Layer 2 of a small transformer language model trained on English Wikipedia (13 layers, counted from 0, width 128).
Take only the direct path to the model's output, skipping the later layers: a vector added to the residual stream pushes a token's score in proportion to its dot product with that token's output vector.

Output vectors of the tokens that the questions are about. A number n stands for (n - 500) times 0.0023.
" Count": 265 513 442 438 500 245 468 553 554 439 462 563 631 527 429 523 350 609 465 474 389 603 421 244 416 495 520 420 503 452 576 634 442 804 560 600 531 650 454 509 422 494 494 441 475 592 569 603 476 495 497 320 563 450 503 554 425 671 411 586 245 500 503 532 326 367 363 475 693 507 603 662 593 561 481 497 394 637 526 514 529 213 420 681 513 760 374 476 487 493 493 447 285 484 406 667 513 441 409 466 425 500 374 551 329 625 544 561 381 572 482 299 557 530 457 669 480 434 521 498 535 487 566 388 519 477 449 600
"ents": 454 263 547 515 379 690 540 627 508 760 358 423 568 554 536 401 563 314 318 545 490 624 708 681 279 737 732 363 378 640 563 364 450 872 590 500 349 572 292 418 432 558 411 452 648 759 320 368 388 685 629 447 567 724 415 395 603 655 568 682 544 527 297 335 311 794 273 596 415 362 587 644 362 461 365 297 745 585 479 436 331 385 547 579 511 593 478 739 500 445 436 625 260 584 212 343 449 349 620 182 465 508 524 523 194 310 616 521 411 586 405 300 424 383 432 559 267 263 483 636 405 515 522 397 428 643 554 496
"ts": 368 638 440 609 519 432 491 718 548 621 375 378 473 668 275 317 702 359 379 694 329 723 413 661 72 545 543 496 546 503 620 749 500 592 787 585 354 639 381 566 503 615 304 297 576 449 297 574 540 678 496 456 448 558 540 550 599 575 416 649 727 276 476 395 348 417 466 708 602 379 682 530 472 379 298 279 394 658 701 523 318 472 540 448 519 496 553 696 655 491 610 432 507 492 570 216 578 393 381 223 308 849 463 445 414 694 429 318 314 529 265 654 664 581 408 355 722 314 748 414 551 508 337 776 349 632 356 284
"eral": 435 323 792 721 473 426 389 483 479 434 331 396 481 673 504 234 390 555 466 435 505 542 322 700 334 625 442 547 381 433 760 435 384 977 817 482 208 375 604 496 437 492 625 547 489 593 331 922 552 526 275 429 250 455 549 464 321 437 532 565 546 557 332 718 385 573 508 636 533 513 482 396 672 444 667 271 585 510 391 525 464 222 492 419 564 637 470 542 341 604 615 557 313 489 412 346 343 342 230 142 483 706 409 504 505 554 379 413 574 320 614 352 391 484 514 677 500 338 463 788 431 449 396 508 612 633 613 417
"'s": 562 455 647 576 615 544 426 650 449 467 337 642 604 408 574 561 567 634 538 488 482 645 376 625 484 485 483 491 557 495 497 380 487 649 545 536 520 533 645 448 450 553 515 424 508 574 468 648 610 610 571 452 554 377 530 454 333 625 548 607 420 332 478 415 543 442 427 528 628 283 600 581 544 548 555 405 371 616 593 529 213 199 676 414 577 616 380 534 458 533 680 538 300 471 336 474 443 504 540 323 454 545 597 433 423 747 623 551 588 497 377 299 484 624 503 545 509 536 515 557 556 452 613 424 350 425 523 378
"man": 534 375 542 363 646 470 387 515 344 390 731 622 249 586 511 399 427 355 509 240 427 554 165 461 225 520 484 403 398 523 476 782 436 655 629 357 429 473 516 512 546 725 366 578 528 598 466 469 648 439 608 470 385 276 375 605 569 647 610 328 471 440 507 763 560 478 608 550 629 630 586 527 670 288 354 356 478 639 647 595 275 239 497 563 604 530 684 603 434 338 835 451 373 569 465 567 715 514 338 214 431 568 507 290 482 496 503 654 424 584 538 368 456 365 568 583 359 500 553 544 415 473 456 573 558 358 484 345
"^": 449 437 620 363 266 366 467 606 452 476 521 510 483 828 381 490 431 537 350 547 485 667 227 626 535 558 357 432 748 485 607 513 593 613 459 353 409 555 427 520 594 548 451 433 598 549 523 347 530 613 522 386 612 571 467 469 477 467 462 467 361 315 378 547 344 589 440 713 328 505 497 516 384 473 527 411 481 412 531 485 347 588 545 536 325 458 453 566 520 511 511 612 457 598 382 453 431 552 589 293 343 488 583 555 353 639 470 641 788 478 405 307 421 337 497 627 617 526 734 511 598 537 345 654 558 407 533 481
"pt": 566 283 426 435 324 467 463 677 504 590 611 589 684 397 329 151 621 601 285 344 430 466 293 504 286 540 404 356 665 451 675 660 283 596 669 543 678 648 544 349 632 562 297 461 395 550 403 419 573 579 508 361 560 687 631 158 540 573 575 516 677 260 391 525 408 317 200 551 529 497 768 483 438 504 531 336 583 455 304 560 346 379 554 699 258 718 768 590 313 330 725 367 479 584 427 339 666 376 476 264 260 472 709 419 534 487 565 595 932 630 584 469 442 458 411 316 508 323 614 552 447 422 289 683 428 580 500 444
"ater": 544 522 511 381 283 65 270 539 323 500 457 695 706 679 734 184 443 244 447 379 328 725 251 385 279 610 551 257 551 383 500 645 343 581 386 539 496 488 343 559 462 577 351 280 591 607 365 396 524 474 665 453 457 659 575 398 390 471 503 613 504 483 546 420 450 641 287 609 460 587 620 376 722 660 579 445 585 442 460 332 500 381 678 358 610 595 703 826 579 797 438 414 273 414 395 476 376 388 527 421 202 608 343 500 428 504 545 450 699 460 352 522 735 418 644 752 535 488 707 514 456 551 392 625 496 629 444 407
"and": 651 507 269 493 340 358 636 552 508 622 478 531 562 726 438 157 557 617 504 519 454 554 611 311 264 556 179 496 518 660 557 522 422 610 486 484 201 538 331 484 573 341 284 572 624 622 524 504 438 428 613 522 442 323 419 522 533 629 575 518 186 496 397 646 495 519 493 381 426 593 446 504 456 562 342 508 560 613 496 561 405 561 511 372 530 780 492 721 416 621 469 747 417 517 566 710 431 481 453 457 372 698 178 422 424 687 489 540 830 485 445 327 638 504 360 394 402 684 623 500 365 333 456 453 583 417 418 561
"ter": 450 620 488 595 347 481 408 598 479 382 605 543 428 397 356 381 657 371 480 475 404 739 463 512 257 580 465 195 241 523 558 838 579 692 849 366 111 682 708 383 458 287 449 417 387 505 575 628 854 451 388 457 570 614 709 464 719 659 532 447 573 411 449 595 301 624 653 719 754 546 331 602 572 443 376 284 558 783 680 452 436 406 356 512 641 707 352 586 515 472 505 458 528 427 646 202 536 386 344 277 424 544 540 639 293 542 407 493 473 398 595 611 549 538 575 485 468 293 356 329 417 530 553 461 284 573 403 303

Output weights of attention head 0. The head adds the sum of these rows, row i times number i of z. A number n stands for (n - 500) times 0.00062.
o0: 497 370 602 515 326 644 592 535 710 490 700 575 476 423 300 481 353 581 481 462 598 401 411 536 481 488 401 307 260 259 592 644 484 586 593 420 575 576 522 390 644 633 483 515 435 599 484 525 409 493 598 803 586 603 508 517 558 584 567 551 533 466 603 495 513 519 391 470 614 373 387 591 565 530 461 489 611 621 346 397 267 372 500 556 377 557 697 414 397 494 553 399 624 289 482 556 500 545 480 537 518 544 637 558 487 420 570 536 585 519 513 480 746 501 458 666 497 726 444 621 611 486 415 574 485 382 462 585
o1: 570 432 460 471 581 567 589 596 542 579 455 551 360 504 492 591 652 305 573 487 586 404 545 498 668 477 542 664 543 410 482 480 552 461 504 658 436 473 689 558 438 550 370 578 464 433 404 454 462 604 578 407 326 512 379 391 516 704 574 366 476 481 669 374 363 452 649 416 478 701 618 447 555 538 489 658 648 598 508 448 471 336 445 561 393 379 658 549 448 581 397 381 611 639 482 521 534 583 184 616 403 302 522 473 543 444 522 527 504 470 513 433 473 529 567 297 283 647 574 476 671 488 429 367 399 461 468 577
o2: 467 528 344 525 407 685 767 348 217 489 511 337 511 368 444 569 558 365 412 390 570 511 579 358 519 548 543 685 366 502 397 608 480 315 525 535 575 467 527 565 416 452 493 342 708 476 410 529 467 519 593 586 430 394 278 640 413 548 141 584 603 570 649 628 504 621 571 523 364 596 623 359 404 429 226 345 479 500 605 506 512 379 475 532 636 339 581 377 549 594 529 479 552 494 543 600 595 470 475 458 591 319 390 476 566 480 581 691 462 487 298 595 472 707 457 558 618 532 486 596 360 551 606 573 501 342 393 530
o3: 404 435 492 537 536 638 529 692 454 360 577 483 429 485 286 433 550 439 404 308 645 401 434 517 595 793 567 533 540 516 440 442 511 583 711 354 308 523 610 484 597 507 437 412 195 465 451 406 469 589 420 697 442 391 510 543 434 609 273 392 541 305 527 577 486 532 424 541 449 524 363 436 482 453 601 604 536 505 551 595 460 445 414 528 483 460 373 761 497 564 808 482 573 502 645 385 435 574 468 584 531 459 574 388 783 469 404 614 526 597 670 631 266 417 544 426 475 587 345 473 551 421 387 384 586 552 627 625
o4: 520 365 633 491 462 468 576 667 538 580 429 542 501 555 371 560 479 740 524 458 422 460 433 498 713 369 638 486 446 413 429 395 546 456 424 422 303 541 759 369 366 592 372 407 332 411 494 782 603 535 446 782 461 371 457 576 646 452 542 597 559 449 517 431 550 606 446 589 364 606 438 546 563 399 614 468 601 540 536 317 436 412 580 556 453 675 533 571 209 388 570 599 301 454 633 565 614 640 415 640 605 450 733 505 593 361 732 537 378 320 539 543 497 495 473 542 499 478 399 353 524 604 416 507 405 543 549 525
o5: 571 559 548 525 680 329 298 419 396 396 533 464 562 591 509 513 656 176 654 426 560 343 425 576 561 527 633 479 469 547 439 499 619 342 423 416 596 324 521 386 316 436 463 631 487 542 552 351 455 509 767 735 346 290 481 468 538 386 550 499 531 720 706 573 318 599 529 473 531 377 646 535 567 415 341 663 552 392 503 350 464 471 362 336 504 535 655 515 432 449 507 684 283 621 402 487 660 617 410 628 486 281 471 547 503 503 588 450 618 537 439 419 507 514 627 698 610 444 744 544 524 429 607 542 217 481 442 646
o6: 503 381 562 416 722 470 379 426 531 510 390 490 426 495 447 843 479 440 566 495 415 649 563 295 659 360 555 462 482 467 414 455 567 481 539 570 564 654 783 553 375 482 445 527 473 764 702 507 416 501 433 406 332 332 605 421 416 568 366 495 507 370 444 542 493 517 550 593 440 498 452 491 369 541 501 547 577 400 515 500 482 487 382 431 648 449 448 517 602 487 515 450 623 586 390 604 401 629 436 196 406 425 653 246 514 519 443 396 356 472 416 635 299 476 487 533 587 509 524 501 672 568 518 426 422 454 756 606
o7: 488 428 306 603 404 714 453 549 394 525 395 360 466 643 459 551 499 647 325 447 584 465 426 387 493 451 507 425 495 591 640 610 513 356 381 500 625 581 557 420 538 556 601 502 419 437 355 728 386 587 443 562 457 557 474 703 462 523 455 418 373 504 532 444 354 352 465 514 338 508 499 530 424 437 366 406 498 501 597 521 389 459 641 525 506 237 489 314 383 428 504 418 464 464 369 457 500 533 476 358 342 444 330 429 459 690 396 483 469 314 417 569 593 644 389 496 340 575 488 523 493 325 507 549 586 639 517 553
o8: 489 511 507 505 324 587 497 444 572 512 572 448 579 541 509 521 351 591 457 658 505 497 469 542 333 551 443 465 535 486 517 604 560 515 483 479 581 384 381 596 536 631 523 472 494 431 380 521 416 488 480 481 485 502 643 497 517 561 778 576 395 361 650 436 429 508 427 517 487 424 413 466 524 600 564 568 448 599 408 448 596 607 614 532 239 518 467 551 553 385 603 643 737 433 587 559 478 561 551 779 557 685 412 610 630 555 311 407 457 666 496 325 669 506 629 598 532 607 415 411 501 390 563 406 595 558 458 516
o9: 471 537 434 560 360 600 568 429 582 664 629 621 511 489 443 559 561 529 643 547 480 481 532 449 409 580 582 380 298 414 399 386 511 355 447 512 468 591 646 690 748 590 498 431 472 572 575 597 479 441 512 431 508 552 497 510 512 493 123 520 387 660 613 419 411 370 398 561 529 417 510 480 490 545 412 470 526 434 372 451 336 450 511 510 506 340 626 554 637 284 436 440 501 291 475 611 504 490 561 170 599 505 593 484 455 444 484 554 564 450 454 415 686 719 547 454 491 638 548 765 620 508 657 805 569 368 561 672
o10: 402 414 607 467 401 473 630 561 616 356 583 618 339 610 417 473 544 621 526 582 550 421 364 520 560 304 441 560 293 346 436 398 552 502 427 569 370 562 466 595 326 506 498 598 630 384 578 392 413 475 627 537 551 619 468 561 436 455 466 551 608 481 615 515 404 450 425 521 426 509 490 489 612 542 550 474 452 592 393 664 520 456 432 529 526 238 822 589 539 348 522 538 540 335 658 539 624 591 315 491 669 433 507 302 596 545 668 379 677 367 480 466 782 398 443 545 349 388 526 597 694 651 407 599 491 438 668 579
o11: 591 406 453 325 490 398 377 576 635 569 531 397 434 550 499 410 586 357 561 510 444 399 591 559 443 304 537 617 484 544 531 527 596 419 558 651 510 593 676 450 728 534 663 441 467 319 443 499 615 472 629 407 367 635 246 473 588 516 41 465 337 557 604 665 570 397 536 478 536 446 558 452 465 628 513 551 571 519 502 494 586 403 532 608 606 366 804 483 433 501 370 626 421 478 490 423 516 576 588 313 505 496 452 425 480 365 610 455 558 370 395 576 458 611 685 245 413 573 555 535 556 603 472 604 519 569 564 541
o12: 600 373 716 513 442 592 624 544 438 599 461 477 431 508 467 421 348 672 489 642 575 394 369 543 558 573 225 523 533 526 491 419 474 534 564 441 465 478 508 561 461 606 577 404 532 493 408 542 526 518 417 803 513 476 458 372 487 468 962 565 586 533 523 458 464 455 441 654 507 480 438 597 605 550 602 558 433 568 609 338 600 432 596 434 490 506 536 395 441 510 503 516 685 549 493 479 499 540 594 924 449 504 583 622 626 481 513 473 629 686 477 415 525 571 609 559 470 433 252 292 402 461 556 375 488 503 390 457
o13: 585 518 642 616 587 629 596 432 547 437 542 453 470 523 435 688 607 392 441 446 423 508 604 631 470 537 610 386 347 481 601 552 500 611 448 444 544 477 548 450 394 577 486 532 528 513 489 750 561 563 672 678 586 412 365 394 642 464 357 469 384 492 565 506 479 737 735 337 467 577 564 527 315 385 453 570 531 595 348 599 557 514 586 495 467 490 612 494 598 390 451 667 490 300 549 594 488 520 482 209 385 561 482 505 538 374 408 431 326 446 647 511 803 466 517 373 577 571 438 406 366 610 582 503 519 528 499 501
o14: 509 382 484 309 465 482 636 475 552 347 514 495 482 392 391 588 398 282 434 373 493 490 605 538 617 464 598 578 354 359 402 609 563 346 427 600 548 521 435 478 376 491 472 523 564 580 505 397 626 420 521 617 594 496 562 455 555 516 234 569 608 279 547 525 740 543 611 504 459 481 443 440 517 456 435 641 470 542 591 487 563 446 412 436 803 520 663 580 580 687 667 295 626 493 439 424 543 469 438 492 397 224 561 220 653 311 721 590 532 488 461 548 407 536 513 583 495 434 500 515 595 489 606 504 382 354 586 461
o15: 550 474 519 476 417 705 457 341 632 589 455 491 472 591 382 630 690 555 637 344 438 476 570 463 307 356 492 343 216 385 510 504 520 253 380 486 630 618 482 631 528 563 429 475 384 513 542 696 624 446 505 769 353 482 451 602 394 625 257 495 668 506 672 583 623 786 575 534 401 423 479 420 538 421 428 668 619 372 442 691 439 452 494 426 528 395 670 628 459 366 515 502 363 369 628 486 645 414 501 450 720 476 496 479 578 343 550 507 338 426 596 526 567 629 534 575 549 669 386 698 554 733 615 857 613 471 679 546
o16: 472 577 465 648 533 553 458 571 610 446 445 482 591 556 387 543 455 439 641 555 478 625 732 248 455 424 476 498 501 463 525 587 441 671 669 729 538 549 437 292 394 564 344 440 551 539 484 704 415 390 358 237 612 487 746 545 545 356 467 390 620 158 322 384 410 435 660 445 413 619 395 653 499 360 534 494 663 455 625 905 566 589 580 630 438 654 462 596 665 658 473 428 498 420 539 436 567 545 519 452 465 520 598 422 508 587 401 473 326 336 488 805 698 434 356 361 484 588 355 438 526 492 329 479 685 448 484 583
o17: 633 499 738 666 541 273 392 445 673 438 420 464 432 423 603 665 551 467 390 450 391 536 615 729 557 533 561 652 589 468 714 334 556 477 568 449 366 379 521 445 464 617 432 561 497 420 617 526 605 573 479 431 509 534 789 246 517 578 421 480 361 436 430 438 474 567 473 394 662 668 568 436 657 506 663 498 341 522 486 337 357 577 512 455 424 485 454 604 461 457 625 480 514 490 420 490 439 678 381 457 330 399 505 355 472 325 573 438 504 538 609 313 603 510 370 420 557 600 465 438 433 594 482 257 504 537 598 496
o18: 485 494 389 665 575 568 615 566 551 547 413 503 467 410 397 587 581 358 505 420 393 687 624 542 669 403 603 539 530 530 456 303 540 472 508 587 524 607 659 515 524 392 255 452 549 705 448 565 592 484 354 654 315 511 615 521 248 342 627 386 536 665 349 585 608 422 797 540 660 472 531 460 470 534 592 484 464 384 509 527 434 497 341 281 553 553 346 400 657 535 694 687 530 569 502 622 416 614 644 800 370 465 475 433 385 422 695 420 529 492 518 268 447 580 429 510 515 650 522 394 512 570 561 518 511 515 459 482
o19: 526 539 454 420 357 699 729 376 570 631 467 532 331 405 514 234 492 709 400 713 615 637 497 556 435 562 412 362 501 600 414 536 522 484 610 509 398 550 439 540 781 403 501 347 519 491 519 694 418 428 458 581 702 578 565 623 564 527 749 810 459 408 287 559 559 421 520 637 577 421 527 565 616 871 604 349 570 543 512 442 539 523 608 514 369 611 309 533 604 362 451 353 578 428 494 416 448 550 527 333 523 541 490 591 440 616 479 478 559 334 352 416 734 648 584 493 530 652 332 543 444 441 457 630 633 545 497 542
o20: 459 417 452 498 581 343 314 542 385 409 435 560 578 466 649 415 478 489 403 584 488 457 451 489 538 559 521 444 545 471 426 384 460 579 509 490 354 323 527 551 410 562 503 405 376 561 666 400 439 468 501 378 712 545 464 673 537 324 443 525 552 366 310 455 538 478 522 660 582 424 479 529 557 487 614 403 394 471 510 656 544 435 423 549 533 482 306 586 387 513 528 421 516 498 522 592 393 639 456 379 498 447 363 564 490 666 476 531 557 384 528 403 253 420 427 467 578 507 598 427 546 596 496 506 518 488 545 533
o21: 597 397 378 296 424 568 474 489 596 610 526 472 419 515 470 591 542 641 413 530 640 444 425 486 468 500 471 526 506 500 623 582 536 349 510 554 569 606 661 468 545 448 472 517 614 599 459 573 533 586 425 776 467 624 452 784 539 653 535 512 445 521 611 391 373 496 519 525 522 799 483 494 652 456 374 442 511 651 356 548 219 353 507 430 648 417 720 383 441 435 400 327 381 667 603 597 503 509 421 654 430 423 595 380 425 556 452 600 474 527 563 526 596 557 393 565 417 583 524 479 582 488 555 598 560 487 467 614
o22: 481 467 437 523 442 641 507 600 383 651 402 589 486 613 521 390 469 615 536 514 591 526 422 564 540 602 510 321 564 455 312 281 547 499 377 474 372 553 467 685 647 578 356 415 384 517 561 398 527 516 503 475 622 648 451 402 688 566 567 523 544 502 454 393 455 552 605 568 569 501 511 381 494 573 641 513 529 684 479 351 553 570 587 491 347 549 378 551 394 485 503 486 620 528 456 582 394 590 451 195 536 595 530 648 504 425 389 488 325 358 493 552 248 496 603 359 457 529 446 453 485 466 510 352 515 569 425 500
o23: 472 529 566 425 522 385 597 549 437 550 506 366 459 588 545 461 344 662 589 579 647 331 348 447 424 481 531 533 526 616 624 475 599 427 398 329 675 546 331 636 599 504 541 555 447 340 560 489 549 511 605 335 442 788 387 503 409 520 392 634 523 494 656 387 393 635 501 462 423 507 614 315 446 383 483 333 504 433 232 426 460 296 473 501 355 453 422 665 509 558 425 436 663 603 752 579 649 451 586 519 653 462 491 413 556 379 527 553 475 468 523 578 483 365 448 483 413 283 674 457 532 456 519 567 424 759 584 583
o24: 478 483 518 579 512 527 684 394 467 604 630 546 438 543 472 546 672 363 291 592 471 460 438 494 417 483 509 487 288 669 588 449 488 382 484 414 650 506 427 481 330 349 597 614 695 462 397 710 448 371 310 697 380 447 324 722 657 472 477 647 643 595 652 556 182 683 520 445 521 453 559 448 609 459 360 397 527 556 642 439 208 380 794 256 433 602 569 378 560 407 569 412 441 347 400 553 634 424 539 505 666 509 534 331 517 334 777 389 406 587 323 486 585 658 537 304 494 524 318 583 388 516 700 568 400 411 662 571
o25: 577 547 453 425 706 301 357 481 502 407 427 504 445 526 572 617 380 356 434 475 529 733 684 659 332 474 736 551 564 408 374 365 518 502 464 583 468 553 403 606 424 492 528 460 511 423 672 442 517 475 493 685 670 340 600 367 567 440 662 198 546 401 411 529 470 521 438 516 470 571 538 460 551 688 645 606 452 509 684 334 490 712 700 595 768 409 419 496 455 518 575 578 442 431 259 605 482 493 458 327 329 591 414 375 467 405 561 506 447 556 409 523 389 425 535 437 579 367 584 569 393 432 589 447 511 498 348 372
o26: 497 531 411 505 600 511 563 381 407 369 467 403 462 474 588 476 585 405 347 416 560 584 552 490 444 649 444 572 390 545 436 509 559 343 560 478 590 528 465 539 462 306 562 561 579 523 385 490 364 488 554 430 436 445 342 369 466 534 279 554 379 507 590 506 454 535 643 524 398 535 611 557 528 514 456 489 735 437 497 635 670 450 444 533 477 399 538 619 448 414 573 470 556 492 404 534 543 563 641 377 601 477 667 330 598 426 479 476 624 533 465 670 254 472 434 491 807 548 601 604 386 592 532 500 579 490 595 469
o27: 676 547 683 567 481 399 683 614 473 514 439 496 462 581 386 493 352 524 503 366 573 491 715 488 556 428 499 492 521 557 477 598 460 362 516 602 587 599 435 449 450 588 487 460 383 386 420 586 583 665 438 618 347 513 553 360 499 411 457 541 496 549 504 550 456 514 564 423 584 553 532 505 688 456 649 649 533 595 649 534 453 378 603 390 567 389 650 425 524 649 657 535 567 517 271 502 527 460 494 443 459 445 488 510 554 408 576 584 619 603 431 343 360 554 636 555 373 313 575 518 457 335 556 513 483 581 320 364
o28: 759 464 536 497 485 544 336 536 502 507 504 422 607 545 600 339 407 498 494 708 651 534 483 532 512 450 346 400 678 486 510 537 506 646 430 549 561 430 480 405 538 336 540 434 700 516 490 427 433 388 424 450 465 584 428 434 587 468 824 525 395 525 475 420 319 449 634 468 561 451 442 666 731 443 667 553 533 574 584 455 588 500 686 497 488 679 456 399 484 476 466 491 462 531 491 454 434 316 470 702 454 484 514 529 463 579 521 414 552 606 492 489 490 388 588 594 592 439 166 348 594 375 507 415 460 574 513 458
o29: 500 258 518 530 449 491 368 703 309 606 477 545 641 506 480 458 687 429 454 561 385 315 394 573 584 473 397 514 301 466 485 368 441 504 429 597 568 254 593 523 397 550 562 488 531 562 433 472 349 385 573 535 504 470 524 539 646 520 668 593 379 508 448 472 517 542 510 599 367 526 402 678 466 481 388 533 403 495 653 527 610 555 504 495 585 618 601 581 479 446 471 556 514 229 320 461 420 503 596 743 475 522 668 500 531 416 500 449 518 477 294 388 467 705 753 445 693 875 452 612 500 671 596 580 518 470 542 246
o30: 528 507 343 488 601 405 608 550 543 575 563 548 469 411 508 604 566 499 371 557 448 417 570 517 604 382 730 681 396 510 551 585 495 583 392 572 507 571 559 573 482 659 621 431 369 449 574 602 539 416 385 458 476 572 470 450 451 690 160 510 497 560 540 676 336 547 513 500 627 467 535 322 293 459 481 529 708 473 382 548 255 339 472 494 532 466 524 649 535 426 449 440 393 474 537 452 549 426 527 192 520 525 414 370 540 586 355 418 495 439 419 437 567 476 468 372 380 402 661 529 570 390 381 629 484 490 609 467
o31: 406 583 730 426 465 591 353 498 533 562 563 493 417 580 451 374 736 461 691 468 371 470 562 490 369 463 534 522 533 421 467 485 585 322 538 414 498 640 467 458 722 469 691 485 466 421 558 632 539 628 471 491 262 411 422 572 444 567 22 479 402 573 623 569 390 489 473 356 623 521 494 326 468 596 393 479 482 412 559 446 388 477 564 421 611 356 449 280 519 395 371 760 476 602 499 609 523 533 567 350 433 462 438 519 480 281 590 503 390 519 503 501 602 600 547 438 366 485 615 530 631 507 453 538 604 514 386 432

Each question shows a token from some text and the vector z that the head gathered there. A number n stands for (n - 500) times 0.0054.

" St": 415 509 552 567 609 651 482 586 532 508 656 438 627 546 461 513 462 480 457 367 527 495 538 594 613 660 399 533 483 400 425 554
Pushed down most: "pt"

"f": 496 444 571 438 446 532 358 485 550 498 510 397 542 431 348 565 426 410 398 597 483 532 478 612 583 483 504 457 443 517 411 551
Which of these tokens does it push up most? "and"

" O": 506 472 470 438 470 510 438 518 519 577 538 508 565 458 485 435 392 504 475 536 505 542 469 539 522 536 459 470 511 526 503 481
Which of these tokens does it push up most? "ater"

"p": 460 509 535 550 488 545 542 493 518 509 580 508 599 482 539 514 507 455 460 476 503 483 490 546 552 564 496 558 470 414 568 524
Pushed down most: "and"

"ing": 532 464 446 510 517 567 531 568 533 428 541 509 518 523 433 592 525 524 481 478 486 434 492 562 561 544 556 526 512 466 491 538
Which three tokens does it push up most, strongest first? "eral", "man", "ts"

"t": 473 517 529 519 503 519 514 489 529 459 511 434 585 536 488 486 489 558 436 528 510 487 528 557 573 592 523 515 515 544 463 475
Which of these tokens does it push up most? "ents"

"ed": 532 413 492 514 519 457 520 543 521 561 483 423 554 540 527 591 561 508 499 578 519 500 511 446 584 551 495 532 534 542 462 462
Which of these tokens does it push up most? "ter"

"s": 499 488 486 502 504 506 480 527 528 483 542 474 550 485 421 563 518 482 471 539 494 476 492 551 535 494 562 493 465 511 470 473
Which of these tokens does it push up most? "eral"

"ad": 568 450 493 463 548 475 445 435 571 500 524 435 604 512 460 485 489 505 500 509 483 478 550 486 537 498 486 479 514 485 459 426
Pushed down most: "man"

" In": 539 464 438 373 369 524 451 503 528 662 585 464 432 421 472 382 329 477 503 495 484 550 428 447 555 545 416 404 546 550 597 449
Which of these tokens does it push up most? "ater"

" to": 496 448 464 493 552 434 547 552 510 535 470 450 555 521 515 505 517 516 539 582 516 517 545 454 525 539 486 522 551 541 440 464
Which of these tokens does it push up most? "'s"

" re": 516 489 458 517 515 474 488 506 564 493 452 457 595 447 472 465 437 510 437 548 540 511 545 525 460 506 464 472 502 486 468 503
Which of these tokens does it push up most? "^"

" (": 480 451 431 626 474 428 449 450 600 296 464 428 617 395 399 316 618 405 370 514 529 336 520 546 452 397 584 377 598 582 530 371
Which of these tokens does it push up most? "pt"

"k": 471 491 583 533 471 498 510 475 462 508 557 482 592 381 627 500 461 471 543 510 495 529 417 461 534 501 526 557 481 485 458 484
Which two tokens does it push up most, strongest first? "man", "'s"

"e": 498 442 486 439 470 493 521 457 449 597 603 482 516 439 542 460 512 439 452 534 541 496 482 493 598 595 447 519 463 470 630 506
Pushed down most: "and"

"l": 526 514 457 510 557 463 517 529 572 515 459 515 581 455 467 492 405 521 400 581 533 497 554 558 460 506 461 535 498 499 572 531
Which two tokens does it push up most, strongest first? "pt", "^"

"m": 464 557 503 475 522 484 512 535 486 481 563 486 502 502 540 614 536 478 515 476 459 508 516 459 444 485 507 479 469 536 397 537
Which of these tokens does it push up most? "man"

"F": 510 526 535 479 487 575 514 497 513 562 532 444 549 497 535 545 427 522 405 538 495 530 511 518 564 550 523 490 471 503 506 475
Which of these tokens does it push up most? "man"

" sp": 461 471 476 486 485 534 524 450 553 488 478 503 535 517 501 475 547 516 536 513 464 439 502 529 505 501 504 471 478 537 472 501
Which two tokens does it push up most, strongest first? "ater", "and"

" two": 495 519 623 478 549 470 460 632 475 429 520 453 571 525 513 483 577 403 435 472 461 580 462 524 476 461 480 509 528 447 415 445
Pushed down most: "'s"

"or": 475 495 529 473 449 537 396 493 476 503 490 465 524 475 365 538 435 454 436 537 490 532 507 590 577 496 553 483 448 488 426 548
Which of these tokens does it push up most? "and"

" the": 483 454 471 474 542 470 492 514 535 466 529 475 539 470 439 487 526 522 495 538 554 514 511 521 442 486 528 419 517 554 471 489
Which of these tokens does it push up most? "^"

"er": 536 484 403 589 500 548 557 565 507 448 562 534 475 500 474 499 512 483 469 477 517 425 509 538 564 544 564 486 545 456 540 535
Pushed down most: "and"

"ru": 433 548 517 522 532 548 545 497 514 522 498 511 503 530 485 471 511 519 450 519 488 533 520 532 536 517 542 428 456 500 551 463
Pushed down most: "ater"

"og": 506 474 442 487 472 490 448 510 539 528 528 539 552 480 462 522 437 532 500 508 494 474 479 498 472 527 451 453 498 547 510 488
Which of these tokens does it push up most? "ater"

" he": 482 518 504 569 494 459 488 580 579 474 645 448 466 446 471 567 626 401 471 529 491 463 498 543 531 552 588 511 460 464 490 421
Pushed down most: "'s"

"un": 457 536 505 498 527 503 525 497 507 444 522 559 637 453 559 521 476 523 526 515 473 547 496 457 522 573 470 547 545 490 494 522
Which of these tokens does it push up most? "'s"

".": 548 516 602 663 454 735 475 392 431 507 456 453 614 479 689 386 375 296 258 324 501 420 487 524 629 653 364 485 524 535 550 438
Which three tokens does it push up most, strongest first? "man", "ater", "ents"

" app": 476 471 523 439 496 549 482 533 496 460 486 475 555 507 424 583 474 501 479 512 480 498 470 559 529 506 538 513 447 505 455 519
Pushed down most: "ter"

"em": 531 429 595 448 491 445 415 501 508 517 581 510 584 477 560 550 478 482 461 554 454 507 437 518 656 518 517 576 448 471 547 472
Pushed down most: "^"

"oup": 449 527 503 539 538 531 512 485 527 513 476 518 470 524 483 479 526 551 528 553 496 542 506 557 561 463 559 427 424 549 537 511
Which of these tokens does it push up most? "ts"

"ward": 403 537 542 533 474 505 514 549 524 528 413 503 496 529 450 471 532 595 548 524 508 559 495 584 517 500 532 433 483 442 499 470
Which of these tokens does it push up most? "ts"

"al": 460 540 515 553 516 565 545 496 532 533 527 494 530 518 509 510 484 529 470 497 498 523 490 556 530 509 521 458 438 467 542 491
Which of these tokens does it push up most? "man"

" comp": 427 491 557 439 523 537 440 504 490 460 485 496 594 556 447 594 502 524 564 496 498 534 502 576 515 474 554 493 487 576 375 511
Pushed down most: "pt"

"id": 501 500 505 519 491 515 548 521 495 473 507 495 543 487 525 481 485 516 460 506 507 503 525 547 544 516 545 495 511 527 500 483
Pushed down most: "and"

" W": 541 507 505 479 417 572 468 534 554 565 481 473 501 504 449 516 395 516 394 459 500 548 495 489 521 582 513 524 455 543 521 501
Which three tokens does it push up most, strongest first? "ater", "man", "ents"

"et": 486 527 487 496 510 455 551 523 503 504 461 530 518 483 458 519 555 428 458 559 505 509 568 490 519 536 532 536 518 545 589 499
Which two tokens does it push up most, strongest first? "ts", "ents"

"ce": 468 462 492 529 444 474 494 571 474 449 481 444 482 494 388 537 524 497 456 483 555 537 494 568 540 549 556 440 440 440 449 541
Which three tokens does it push up most, strongest first? "ts", "eral", "^"

"\n\n": 550 434 456 558 491 398 543 543 524 591 497 372 520 534 534 517 618 557 520 563 499 525 511 493 565 595 482 541 481 418 566 439
Which three tokens does it push up most, strongest first? "ter", "ts", "eral"

"it": 474 551 514 529 420 577 491 485 542 491 546 539 532 509 529 565 475 500 449 450 436 509 450 530 468 479 572 509 505 492 531 497
Which of these tokens does it push up most? "man"